Layer 2 of a small transformer language model trained on English Wikipedia (9 layers, counted from 0, width 64).
Take only the direct path to the model's output, skipping the later layers: a vector added to the residual stream pushes a token's score in proportion to its dot product with that token's output vector.

Output vectors of the tokens that the questions are about. A number n stands for n times 0.018.
"1": -22 -10 -10 -38 8 40 -5 36 11 -18 -37 29 -16 10 -25 -20 -30 17 -47 -9 -15 -28 2 8 4 23 19 -24 -12 20 -6 15 -27 24 19 22 6 2 12 8 -25 -12 42 -25 -7 17 13 -10 26 -6 18 22 -33 7 7 -30 24 4 7 -6 38 -4 -9 7
"}": -19 -55 20 31 -4 28 -1 55 11 77 -2 24 -32 1 1 10 19 37 -22 18 -8 45 35 -14 -1 -48 42 -19 3 16 37 -18 19 -26 5 -43 -60 -52 -8 -39 -25 -35 -9 -23 2 -17 36 2 -3 3 -4 19 -22 -4 -52 -2 7 -4 29 5 1 31 -8 11
"ter": 7 36 -29 -18 -45 2 -11 -31 10 47 -11 -15 23 -23 43 40 28 50 -7 -24 31 9 6 -26 8 49 3 -8 23 -35 -12 36 69 16 63 15 -62 -44 -19 -40 -1 -31 37 -9 17 -76 -18 -17 -44 19 17 14 25 -42 -47 4 -19 17 14 7 24 -7 -15 -20
"ig": 21 36 13 0 -39 -31 -4 18 -17 34 4 15 2 31 -35 -12 -5 -10 21 39 -1 -8 -13 -30 53 -34 -11 4 -9 42 10 -38 -42 -12 40 36 28 -22 -20 -7 13 -8 -4 1 -2 5 -6 32 1 -48 -43 42 14 -19 -24 0 -33 -23 7 -2 46 30 -25 0
"ay": 36 4 9 -1 -27 -18 49 88 -36 41 29 -18 -5 18 -23 57 -43 -4 1 15 -35 -28 3 9 10 -19 -25 -50 23 45 59 7 -12 1 1 -21 -7 -16 -16 -35 40 -39 -12 10 -10 21 -30 -2 24 7 -28 15 4 -24 -47 -12 2 17 -1 15 32 -16 -6 -29
"ew": 49 14 22 10 -11 19 -4 1 -7 65 5 0 -10 -73 34 15 40 -56 -31 29 31 11 3 -4 22 -35 25 -49 3 3 23 -27 -2 -15 -7 20 -23 -8 0 30 13 -14 0 -2 -22 -29 1 16 -33 -12 -42 -6 9 -12 -2 31 -44 55 0 -22 37 4 -47 6
"qu": -13 18 40 30 14 -47 10 -12 -13 11 -12 17 -45 -10 -13 12 13 29 -10 -21 -17 -20 36 6 33 57 22 -10 37 10 4 -6 -15 9 19 34 2 -12 9 9 -22 9 -1 -41 4 12 -7 17 30 -46 -32 2 27 -22 19 -20 -9 -65 10 -19 19 -33 -2 -37
"0": -39 -6 38 -30 8 41 -10 25 0 -25 -20 27 -14 19 -4 -11 -21 -3 -32 -45 7 -1 32 -18 32 15 -34 -32 -6 18 16 16 -26 21 19 23 -5 12 30 -17 -15 -50 13 4 2 25 27 -1 -9 5 -16 0 -30 30 -29 -27 16 33 8 -9 17 -23 -7 34
")\n": -15 6 16 -54 -38 10 -9 17 -9 21 11 49 -4 -7 -13 51 17 31 11 19 -35 24 -16 -7 -11 22 -23 -20 -7 -17 10 19 -63 3 12 -47 -19 22 -9 -39 -51 -11 19 28 -23 -42 49 4 20 13 -19 -31 27 8 -15 39 17 -45 18 27 18 8 25 8
" ": 12 -3 -17 -14 -18 -28 14 -16 7 -20 16 41 -12 -16 0 -26 -33 -14 -7 25 4 31 9 -9 5 7 -7 34 -8 -34 -23 -14 -3 16 -9 -3 10 7 24 6 8 -21 11 -16 -4 25 28 -11 -28 1 13 -4 -22 -6 -5 -4 23 -11 -15 32 14 4 40 12
" al": -13 2 0 -12 -28 -7 -32 5 0 -21 1 20 -15 -34 31 22 13 -1 6 -12 12 4 28 -19 -11 14 -8 24 12 7 -17 35 -1 5 -22 -10 -33 11 -15 -11 5 -27 -4 -25 15 24 -4 7 -20 18 -24 4 -4 4 16 48 19 -4 12 17 -18 3 23 -15
"ric": -24 22 7 -26 60 27 6 -30 -3 66 -24 -53 40 -40 15 -5 20 44 0 -23 -41 65 6 14 13 34 7 -22 15 8 -5 2 -7 -50 56 -50 -15 -11 34 -11 -29 -23 17 13 -45 1 -28 -13 -54 3 -9 45 -6 -55 11 46 5 0 19 -32 36 17 -41 -3
"ver": -13 11 36 -13 5 -10 34 0 -13 -19 -20 12 64 12 -12 -42 27 39 -15 -18 -26 -31 5 -17 7 41 40 2 59 7 -43 23 -54 19 -13 5 -34 4 37 -7 0 13 41 -16 3 13 0 25 -27 -14 -32 15 44 -1 -14 49 -34 -43 17 4 5 -12 -79 -47
"ation": 9 7 39 27 15 1 -20 -11 20 19 -42 51 13 -18 -24 11 42 -21 -12 35 31 -6 -21 7 -28 -14 -6 -30 59 65 38 -79 19 -36 -12 8 4 32 -3 -25 -17 1 -6 23 -39 -65 -35 38 -23 16 20 -7 3 -8 -24 38 -68 -17 15 -13 33 8 30 -51
"ction": 16 -5 45 -55 8 -46 -5 -25 -6 5 2 17 -5 -39 -35 -27 75 8 -49 13 49 -18 -9 -17 54 -45 28 -5 80 36 17 52 35 -22 40 -18 21 -5 -19 -53 -32 -35 -26 -37 -38 -28 57 -5 21 -28 -29 5 63 16 0 78 20 -17 32 -42 40 -38 6 -79
"t": 14 -16 -7 -47 -1 37 19 -25 28 -3 -5 4 48 13 25 24 16 29 -28 4 -2 6 -52 28 -19 -24 3 33 19 2 -22 24 53 5 10 29 -35 32 -40 26 -37 -16 48 -1 25 -51 -25 -34 -40 -26 -16 15 30 -42 -10 18 23 9 -2 -30 -23 8 -39 11
"est": -15 -1 7 14 -30 -14 13 -30 -27 52 -11 -44 -35 -20 16 21 58 -52 9 8 -12 -35 56 -34 37 -31 -14 -6 13 31 14 30 -5 21 25 -17 29 -39 -40 5 -19 14 46 24 -42 -22 28 -15 -26 27 13 61 3 16 -55 -8 14 -7 12 -5 -5 25 -18 -9
"ated": -16 2 25 -14 -30 6 -62 33 -18 29 -4 -27 52 2 -13 24 23 3 -16 22 6 -19 -2 -15 -21 -63 -25 -45 87 61 14 -25 11 -2 -9 1 22 19 30 21 -1 -1 39 21 -12 -17 -33 20 -42 35 -22 3 7 17 15 41 -96 -22 23 14 21 -44 22 -51
"or": -9 -15 11 11 -14 -28 -7 -20 29 31 5 -14 66 -36 9 -23 22 -4 -6 13 -5 1 7 -12 -21 -6 -48 -4 26 52 -12 -27 -13 23 -8 -19 -22 -4 26 -10 21 11 8 43 -23 -4 19 31 18 -45 -10 41 -11 -49 -10 -43 20 6 -1 -40 25 56 -13 6
"es": 11 -8 22 -6 10 -15 -19 28 3 18 -17 -6 22 -33 47 0 -14 -3 3 18 -3 -46 -1 -23 35 22 5 -35 -31 35 0 56 -4 -18 -3 5 -19 27 26 9 23 23 -19 -21 -6 -21 -22 -15 -17 21 71 19 56 21 -40 19 -38 -20 -9 -29 -30 -3 -33 -29
"age": 33 -46 -25 21 -23 7 46 39 7 37 -27 1 -20 -25 -35 -3 -10 14 18 3 -17 64 53 -10 -19 41 -25 -58 51 25 22 35 24 -39 3 7 12 -23 -55 1 -5 -6 13 12 -2 -1 -30 -1 -51 28 -2 22 -13 -55 2 22 -30 16 11 -23 -21 43 1 -35
"ers": 1 -17 -7 -37 13 1 -15 20 14 44 -53 20 -5 -43 41 -30 14 -7 0 -39 -37 -17 36 35 30 38 -19 -8 22 -14 49 -21 -31 -18 11 3 -3 -21 -30 1 -3 23 -14 -1 -61 2 -16 -13 -26 -23 3 26 41 52 -28 59 -37 46 6 -14 -9 50 9 9

Output weights of attention head 1. The head adds the sum of these rows, row i times number i of z. A number n stands for n times 0.009.
o0: 17 24 18 -25 -27 18 -10 0 -26 13 31 -14 38 12 -17 12 3 -30 -8 13 31 -17 -9 -35 9 -37 14 2 5 -8 -12 10 -25 -11 8 22 -21 26 -5 23 -4 34 0 15 -3 -15 -1 32 0 -23 -52 -24 -9 -32 -10 7 -14 9 25 1 -17 24 -9 3
o1: -4 -32 -15 30 24 -14 3 -1 24 -27 -15 -6 -13 -6 4 25 -27 41 -18 -23 -8 -8 -6 20 -6 25 -13 -36 13 13 4 -2 -27 21 -24 -37 21 3 -24 19 18 -28 2 -36 19 18 -7 -14 -10 16 27 20 -4 6 -2 -1 -4 -2 -8 17 25 -2 -2 20
o2: 28 5 -37 4 -26 -4 -18 -1 14 4 -2 21 -17 3 4 -4 10 9 -15 -34 -12 21 19 11 32 -1 8 -6 -16 -22 -6 -2 2 19 32 18 -7 -22 15 31 -18 4 -16 -12 54 -10 30 0 11 27 11 -13 -13 13 -6 -16 -34 12 -18 11 -15 -38 -16 25
o3: -15 -6 14 33 -50 36 13 -4 34 -37 -22 -6 -22 -17 9 4 34 0 26 -14 -18 -11 -1 -18 -49 -8 -4 24 3 -3 8 -17 30 13 17 -10 -25 -27 -12 -1 41 40 -13 41 7 2 -15 -32 -11 -34 -18 8 15 19 -25 -2 9 21 -4 -31 23 37 16 -42
o4: 15 -7 19 51 8 -14 -21 -48 13 24 -3 -51 10 9 -18 48 30 11 11 -8 -3 -9 -80 -12 -26 1 5 -21 59 9 -12 -28 32 -25 19 11 28 32 10 -27 10 2 -8 -34 -15 -1 -69 24 6 30 13 7 10 13 25 -13 -16 -19 -15 -65 7 40 -1 -9
o5: 12 -1 -38 11 11 -23 0 37 -28 -2 -10 -8 6 46 14 10 -11 -27 -45 25 -43 25 11 -17 9 13 -32 -23 -31 -8 -9 64 10 39 -54 -57 20 12 24 9 -30 -11 24 11 14 4 18 -21 17 -7 31 18 -8 -3 -11 -32 11 4 -1 37 -7 -17 2 15
o6: -40 -12 31 18 11 60 24 -34 -41 11 11 -12 -5 20 -8 -32 -15 -25 -7 26 13 6 44 -37 51 -38 11 -5 -29 -1 -6 -20 -6 1 15 -28 21 -15 9 -10 -36 -12 42 11 1 10 -1 -37 -33 25 27 -7 26 -16 -3 -14 7 26 19 4 -15 -24 2 -26
o7: 14 -28 -45 25 41 -39 -17 5 -1 23 -37 36 -27 26 7 -2 -11 12 -42 34 -3 27 32 31 -23 19 -12 19 12 5 -18 -2 28 32 8 -19 31 -51 24 7 -72 -46 -29 23 2 10 31 30 4 6 15 6 -5 0 1 1 -3 -43 -59 11 29 -29 -6 12
o8: 23 49 -14 25 -16 6 -10 -5 46 26 10 26 4 1 -74 -41 40 -51 13 -34 -9 15 2 -45 -13 -16 -16 8 -5 -12 -33 -55 32 -32 1 35 14 7 45 -41 -5 3 -48 50 -29 -1 9 46 -6 2 28 -3 -30 2 27 30 -23 -6 9 -55 -15 42 18 -1
o9: -8 -22 22 -13 28 2 -7 -16 -62 -21 -1 -13 10 -16 -52 -27 -10 -44 34 -8 3 8 -11 11 6 -5 52 -22 14 1 44 26 -24 18 -5 2 -37 33 -27 -2 50 22 10 33 -16 17 -5 27 -11 -2 2 -39 -32 -19 -5 1 15 55 34 0 4 17 0 -16
o10: -30 20 27 14 -12 50 18 -17 -3 -29 -11 -21 48 16 -18 -10 5 -14 5 -43 -11 -11 17 -10 -4 23 11 0 9 13 -19 32 -48 39 -19 -29 -49 20 19 9 17 8 3 15 12 20 -15 -9 -19 -53 -6 22 -30 -4 -11 1 8 16 0 19 -16 0 22 2
o11: -15 20 45 28 -13 -22 -16 -18 31 -5 37 4 2 -35 -28 34 30 -20 0 -49 22 -72 -52 42 -12 3 -17 -21 4 -6 30 10 43 -9 63 0 -32 -9 -26 21 -19 2 -44 -46 10 -12 9 59 4 -2 -9 26 10 -24 0 4 -11 -3 47 -2 -8 41 23 -6
o12: -28 -7 50 15 -9 29 -1 18 -37 15 -8 -2 -18 -1 36 32 -24 -15 -19 29 -7 -7 2 18 -10 -1 -8 2 40 -23 8 -13 26 0 15 -30 17 -8 -72 13 0 -30 -18 17 -11 -8 -60 11 -9 -2 -30 20 2 -2 25 -23 27 0 7 -7 20 21 30 -14
o13: 7 -39 -36 13 11 -13 -8 11 17 2 -25 45 -25 -26 10 -25 12 94 -38 19 -2 16 -21 18 -15 11 26 18 4 29 14 -13 46 -44 28 7 -6 -33 -6 -14 7 -56 -48 -11 44 -27 25 -40 3 0 46 40 -7 31 -6 8 -25 -10 18 -23 -26 -15 -16 7
o14: 9 49 5 9 -12 -25 -11 -5 40 -5 -18 -48 40 15 28 14 4 78 -12 -31 -1 -26 -39 18 23 2 -1 9 -7 38 -37 8 -17 -35 0 6 12 -20 -14 1 9 16 19 -64 22 -33 16 -34 -1 21 -6 -3 -3 28 -14 32 29 -11 6 -37 -13 -48 12 9
o15: -8 -37 -23 -38 -3 11 7 33 -2 -27 -17 30 12 1 8 4 -24 -19 26 -12 -46 -5 -15 12 -27 31 -8 -12 -33 18 4 50 -21 25 -60 -15 -3 20 54 20 17 -3 22 15 -21 28 28 -46 14 -11 40 10 -33 3 -3 4 4 -5 0 29 -18 10 4 23
o16: 7 -38 47 -17 22 -3 -1 35 2 20 -14 0 -2 -3 33 0 -11 21 4 -6 -8 -20 -1 -2 27 57 -6 18 -38 -3 6 42 -55 -31 -29 -50 10 -24 70 -25 -9 -35 10 -13 -32 3 -12 -9 18 19 -17 -16 6 -10 20 -19 -20 6 -6 -15 -4 -14 25 21
o17: 25 7 30 -20 -45 -1 -15 22 -24 51 25 6 16 -3 -16 28 0 -52 -25 53 -18 8 16 -36 -27 -13 -9 28 25 -50 14 19 22 30 -10 34 7 22 -27 51 -17 -6 1 26 -15 -23 -36 32 -4 -1 -68 -24 -26 -33 8 -20 34 -10 -20 -9 12 35 -27 4
o18: -18 -36 -25 1 27 3 21 7 15 -13 13 6 -20 19 -2 -2 3 -11 7 -50 -2 -6 -14 -35 10 32 -13 -30 -43 -9 1 14 28 41 -53 -5 49 -36 30 6 -5 18 49 19 -8 41 1 -17 -4 37 34 18 10 -6 -8 -11 -5 10 0 2 -6 3 -13 -27
o19: -7 24 -6 -2 -45 -23 -10 -26 -51 -16 35 -2 1 3 33 9 -19 -33 4 -49 -8 -6 -20 39 33 23 3 -13 16 -24 31 20 10 28 45 36 -10 46 -37 22 -38 -13 -31 -11 18 5 -28 -28 -3 42 -22 -5 -9 -46 4 -15 -5 18 44 29 -26 -29 -44 30
o20: -13 20 17 -3 4 34 8 -4 24 -3 -8 -12 23 12 -24 -20 21 -4 42 4 -13 1 32 -13 -18 -55 -3 -35 -6 32 -17 -32 -6 -27 10 -4 -19 12 -2 -25 41 30 -27 12 -15 13 -13 13 -8 -44 -17 -3 -9 13 2 31 21 22 27 -4 27 26 -4 -48
o21: -18 -25 12 -2 19 3 29 -14 -26 8 -5 6 -23 27 41 -19 -22 16 -15 31 4 0 84 -1 29 3 28 12 -24 9 -3 -1 -23 -4 2 -15 12 -42 53 -15 -57 -48 11 -5 -13 -11 27 -23 4 12 -9 14 20 -21 -7 -11 10 -3 16 28 -10 -48 34 11
o22: 11 12 23 -7 10 61 -7 -30 21 29 35 42 -1 3 24 -27 -27 -23 -14 4 19 30 15 4 -15 -24 -14 -45 19 -29 -27 -33 -34 8 31 7 -7 -2 -53 1 -4 17 28 -6 29 24 1 -20 -28 26 -50 -31 62 -19 0 -5 36 -59 -56 18 10 -1 -4 -22
o23: 30 12 -2 -22 25 -14 -9 21 17 8 -5 10 3 16 -15 -3 -14 -19 21 8 -20 19 30 -14 -26 14 -18 33 -2 -11 -26 35 -47 2 -52 -14 17 15 50 15 3 -7 22 2 -27 5 16 11 26 -21 -23 -50 2 6 -4 -24 -10 -4 -45 -12 20 9 32 10
o24: -2 -34 -8 17 4 -41 29 8 -29 -15 -10 -55 -19 21 43 34 4 23 29 9 -12 -8 13 -37 31 0 8 22 -59 -14 -7 16 8 -22 -53 6 22 1 21 -13 5 -9 24 -8 -19 -27 -15 -3 14 -8 -18 18 2 -31 10 -39 43 24 44 -10 -25 -2 36 -1
o25: -3 20 17 -4 5 9 5 1 48 14 -18 -36 34 16 -20 -4 -23 -15 -16 -5 -8 -22 -34 -5 -18 15 12 13 29 21 -20 -3 -55 13 15 10 34 -30 28 -3 -1 29 17 -16 0 14 -30 1 -43 -8 -5 -5 -15 41 -20 26 -27 12 -30 -28 18 -2 17 -19
o26: 25 12 42 13 -21 -4 2 16 -5 -1 -24 -23 35 24 -30 37 -16 5 -22 25 -24 -1 19 -3 -12 -44 -7 44 6 16 7 11 1 5 32 -10 -3 -32 -29 30 15 17 17 7 -15 -61 -50 8 0 -17 -21 -1 -37 -5 -26 -10 19 52 8 -5 33 20 -2 -12
o27: -16 -35 -18 -21 51 -4 27 31 -14 -10 -19 16 18 32 40 -11 -34 16 -17 31 -1 51 46 23 -10 9 16 -4 14 9 -23 -9 -41 24 -7 -44 1 -15 8 37 -33 -32 2 -32 38 21 27 -31 15 -27 40 -25 16 21 2 -12 -7 -50 -41 44 -21 -62 -5 16
o28: 17 16 13 27 -6 35 13 -13 -9 21 -19 -14 14 1 -21 -2 -4 -3 0 38 20 20 51 -30 9 -55 21 15 28 17 -10 -75 -3 -16 1 20 29 -29 7 -10 6 29 15 3 -43 -37 -30 5 -2 6 1 -33 -3 18 -29 40 11 24 -4 -21 26 -16 -28 -13
o29: -24 -51 -30 -29 22 -3 -38 24 -29 -9 -11 26 8 -21 55 -11 -44 67 -12 -9 60 -6 -11 28 16 15 33 -3 10 -32 37 22 -12 22 -33 -13 -2 10 -80 63 5 7 12 0 18 44 -13 -6 -18 -8 -11 -12 17 -46 -19 10 39 21 -13 44 -41 -36 -24 30
o30: -22 -22 15 -28 34 -16 -6 -22 36 9 -19 15 -7 7 -26 22 18 27 38 -21 -5 -21 -36 12 -30 3 39 -22 29 36 4 13 -14 -4 -37 -2 -5 14 10 -10 13 40 -18 7 -20 49 -23 11 5 -13 24 6 -7 -4 -5 9 -19 5 -21 -21 2 35 12 -5
o31: -18 -2 -12 20 28 25 31 4 -9 -2 -32 9 40 57 5 21 2 21 -31 6 35 -9 -5 -37 25 -45 -17 -37 -8 14 -17 -4 -22 -17 19 -28 29 -13 -6 0 -53 13 18 -4 22 2 -22 -12 5 19 29 14 47 -27 4 -4 -6 -12 -34 2 -1 -5 -15 16

Each question shows a token from some text and the vector z that the head gathered there. A number n stands for n times 0.053.

" the": -16 -6 -15 14 -28 12 28 14 3 -36 -23 -8 9 34 26 -19 -15 -7 1 -43 28 38 12 -18 29 5 12 -1 18 -36 -41 5
Which of these tokens does it push up most? "}"

"ire": -3 8 33 -8 12 -9 -15 2 20 10 21 3 -37 4 10 14 -21 -37 -8 28 1 -25 -11 -3 -37 3 -17 19 7 -12 18 18
Which of these tokens does it push up most? "ver"

"ro": 20 -5 -5 -16 -11 -20 -35 -8 0 -21 -31 24 3 -1 8 -30 1 62 -11 9 -39 -18 5 16 9 -3 1 -28 -18 21 -20 -29
Which of these tokens does it push up most? "ew"

" to": 6 -10 -1 32 -13 -55 -34 -15 -22 -61 -20 29 10 23 66 -50 -14 11 -35 -14 18 -26 49 -1 7 40 8 -10 -25 23 -12 -27
Which of these tokens does it push down most? "0"

"z": -5 -1 13 7 -4 7 -18 16 5 -1 3 29 10 -30 -30 20 15 12 5 -3 -23 -3 8 22 -7 -6 2 13 -29 -8 22 -14
Which two tokens does it push up most, strongest first? ")\n", " "

"st": -12 17 -3 15 23 -20 -9 -4 -27 12 6 -27 -13 -31 -11 4 1 -13 17 -5 -8 -4 0 14 22 0 1 10 15 6 28 -2
Which of these tokens does it push down most? "ction"

" d": 6 -12 -2 16 -14 -17 -19 -22 2 -39 -12 -14 -4 -5 17 -16 -8 30 0 -23 10 -23 40 16 13 9 -9 -1 -10 15 -8 -19
Which of these tokens does it push up most? "t"

"ul": -15 4 -17 -7 13 -15 26 -1 -8 -4 -15 -23 3 2 1 -6 0 -6 14 -7 1 10 32 -15 9 6 -18 3 14 -6 -1 17
Which of these tokens does it push up most? "ric"

"i": 7 14 -20 -27 21 1 3 -25 -8 25 -2 34 28 -17 -8 1 15 19 6 24 -12 -14 1 -10 13 -14 3 -30 -27 28 20 2
Which two tokens does it push up most, strongest first? "ay", "t"

"d": 0 12 -10 11 -3 -20 10 -15 -19 -20 5 -8 15 10 26 -24 -26 -8 -31 -16 31 3 35 -28 9 -12 25 15 26 6 -21 44
Which of these tokens does it push down most? " "

"b": -17 7 2 38 5 -25 -32 11 8 -14 -16 4 27 -1 -14 -12 -14 13 -6 -9 -9 -34 31 13 -33 -5 -5 -11 6 19 18 -5
Which of these tokens does it push down most? "0"

"ad": -11 17 5 -3 -20 28 0 -16 -6 0 25 -7 11 -43 5 6 13 3 12 6 -2 2 20 9 6 -7 10 0 -14 5 -1 25
Which of these tokens does it push up most? "0"

"ber": -15 12 -6 -8 6 2 -29 12 -2 22 -14 -12 -2 16 -14 -2 15 6 -15 -7 -8 -3 -42 28 5 10 11 -8 8 -25 13 -32
Which of these tokens does it push down most? "t"

"on": -7 11 20 -30 5 26 12 8 9 4 16 15 -4 -9 -2 8 22 -20 6 39 -15 8 -11 -8 -19 5 -8 7 -23 -4 4 25
Which of these tokens does it push up most? "0"

" ": 13 15 21 -11 -15 -6 7 -5 24 58 -4 -10 -9 -29 -47 -13 -20 29 8 2 -12 -29 24 45 -45 -3 -1 19 20 33 2 -27
Which two tokens does it push up most, strongest first? "ew", " "

"am": -29 24 1 5 24 -27 2 5 -4 -6 15 0 -15 15 2 23 -4 -54 10 -18 6 -11 20 -10 -24 9 -19 28 0 -6 38 18
Which of these tokens does it push down most? "ew"

" m": -10 10 -23 -10 -20 7 22 -4 -19 -34 2 -36 23 -19 24 -22 1 17 2 -27 17 17 37 -1 10 31 24 6 41 4 -22 15
Which of these tokens does it push up most? "est"

"ab": -16 9 6 24 7 -4 -6 13 -5 -6 5 44 15 -11 -25 15 -8 -5 14 11 -8 -24 18 -4 -5 -34 -11 4 -42 26 19 5
Which of these tokens does it push up most? " al"

"l": 38 -14 -9 -78 10 -6 10 -12 22 -12 -14 16 -6 -16 5 -24 9 47 -16 42 -19 21 21 -1 1 -5 -11 -14 0 12 -7 14
Which of these tokens does it push down most? "ers"

".\n\n": 41 -18 -2 -14 -35 19 28 -54 -13 10 46 15 -8 -14 21 32 -18 5 -12 34 20 11 -24 -29 -1 45 -1 8 -4 -15 0 3
Which of these tokens does it push up most? "ver"

"en": 23 -1 -3 -2 39 -17 -1 -8 18 38 40 14 13 17 8 -1 -22 -12 -32 25 -8 -15 -8 -31 -30 -7 -6 -21 -1 10 12 16
Which of these tokens does it push up most? "ation"

"us": -9 10 1 12 -3 3 -17 -8 -3 -17 4 0 7 -20 4 -5 1 5 0 14 0 -22 27 7 -19 8 -5 -6 -10 -4 10 7
Which of these tokens does it push up most? "t"

"ak": -17 14 14 24 -8 -3 -3 -11 -12 -15 35 -23 5 -28 -4 27 8 6 17 3 -6 4 17 6 -3 10 14 12 6 8 9 6
Which of these tokens does it push down most? "ction"

" ch": -1 -2 -27 -14 -18 -5 27 -27 5 -21 0 -27 -23 -9 24 -2 -5 7 23 -14 4 6 18 -19 14 15 -26 -19 15 -25 -30 -8
Which of these tokens does it push up most? "est"

"C": -21 12 9 -31 -18 12 20 16 15 -22 -14 -29 -14 7 12 -1 14 -19 10 3 -15 17 25 11 -36 21 -19 10 12 -4 -2 6
Which of these tokens does it push down most? "or"

"es": 19 -22 -6 17 -19 0 22 7 18 32 17 -2 20 -29 -40 -17 -19 41 -12 -2 20 -2 11 2 -12 -3 26 -13 29 -15 -23 -11
Which two tokens does it push up most, strongest first? "ew", "ig"

" t": -16 10 -3 12 -39 13 7 2 -5 -21 7 -7 -7 -13 4 -15 1 -2 -3 -47 25 21 27 3 13 -12 12 6 9 -40 -18 13
Which of these tokens does it push up most? "}"

"y": -14 14 14 3 13 -20 -12 15 0 -16 6 28 -7 4 7 4 -11 -8 0 6 -18 2 7 -5 -7 19 -18 16 -28 -13 17 -13
Which of these tokens does it push up most? "qu"

"h": 5 17 -10 -37 -10 20 -2 -21 -2 -9 29 -20 -35 -33 38 23 13 2 4 15 0 4 1 12 8 24 -9 14 6 -16 -8 10
Which of these tokens does it push up most? "ver"

"it": 0 -2 10 -32 -7 32 10 26 17 -19 -11 10 6 -37 -15 -6 15 20 13 -13 -16 27 4 22 11 6 -7 18 -5 -26 -10 -1
Which two tokens does it push up most, strongest first? " ", ")\n"

"ly": -8 19 15 3 19 -12 -16 44 7 -26 8 40 -2 3 7 10 -16 7 7 -8 -17 0 23 3 -20 -4 -3 16 -10 -6 9 10
Which of these tokens does it push up most? "qu"

"v": -4 7 -14 0 8 3 0 -13 10 10 3 -2 0 -14 -19 13 -3 -9 0 -12 19 -12 4 -3 17 -23 -4 -6 -12 3 12 16
Which of these tokens does it push up most? "or"

" A": 38 -1 5 -26 -32 -1 -15 -25 -9 -43 19 7 -10 -6 38 5 -31 47 -19 15 10 -2 54 -10 -13 25 1 8 -13 -7 -19 1
Which of these tokens does it push up most? "t"

" F": 42 -8 0 -50 -30 32 -13 -24 4 -29 12 13 -28 -59 13 21 -8 59 4 19 -8 -1 25 27 7 23 -20 9 -32 -33 -22 -19
Which two tokens does it push up most, strongest first? ")\n", " "

"a": -11 14 30 -16 -6 49 -23 9 9 -17 1 -8 -7 -8 -17 21 -14 35 11 26 -32 -24 10 11 -12 -36 -2 10 -36 18 -19 0
Which of these tokens does it push down most? "ation"

"ich": -4 7 -12 6 2 -5 -4 -29 -11 -28 10 32 -2 -22 42 5 -7 11 7 21 -9 -8 10 -13 16 25 -5 -19 -23 -14 -9 -23
Which of these tokens does it push up most? "ter"

"im": -30 9 8 25 -3 -7 14 30 -7 17 -4 11 13 36 -17 -3 -4 -8 12 -16 -5 6 -9 -12 -12 11 17 1 6 -7 11 -14
Which of these tokens does it push up most? "}"

"1": 32 -46 -13 -10 -22 16 31 2 29 20 5 -20 27 -22 -32 -13 -3 55 -8 -3 16 20 0 3 17 -11 23 -23 29 -12 -27 -6
Which of these tokens does it push down most? "es"

" B": 43 -7 16 -33 -29 11 -32 -23 10 -31 16 11 -35 -42 26 20 -12 53 6 20 -22 -24 29 25 -12 20 -17 -2 -27 -2 -5 -8
Which of these tokens does it push up most? ")\n"

" be": -3 9 -32 2 -7 3 30 -13 -31 -34 -5 11 21 3 41 -21 -11 18 3 -5 3 20 28 -21 22 32 30 -11 13 -28 -41 9
Which two tokens does it push up most, strongest first? "est", "ter"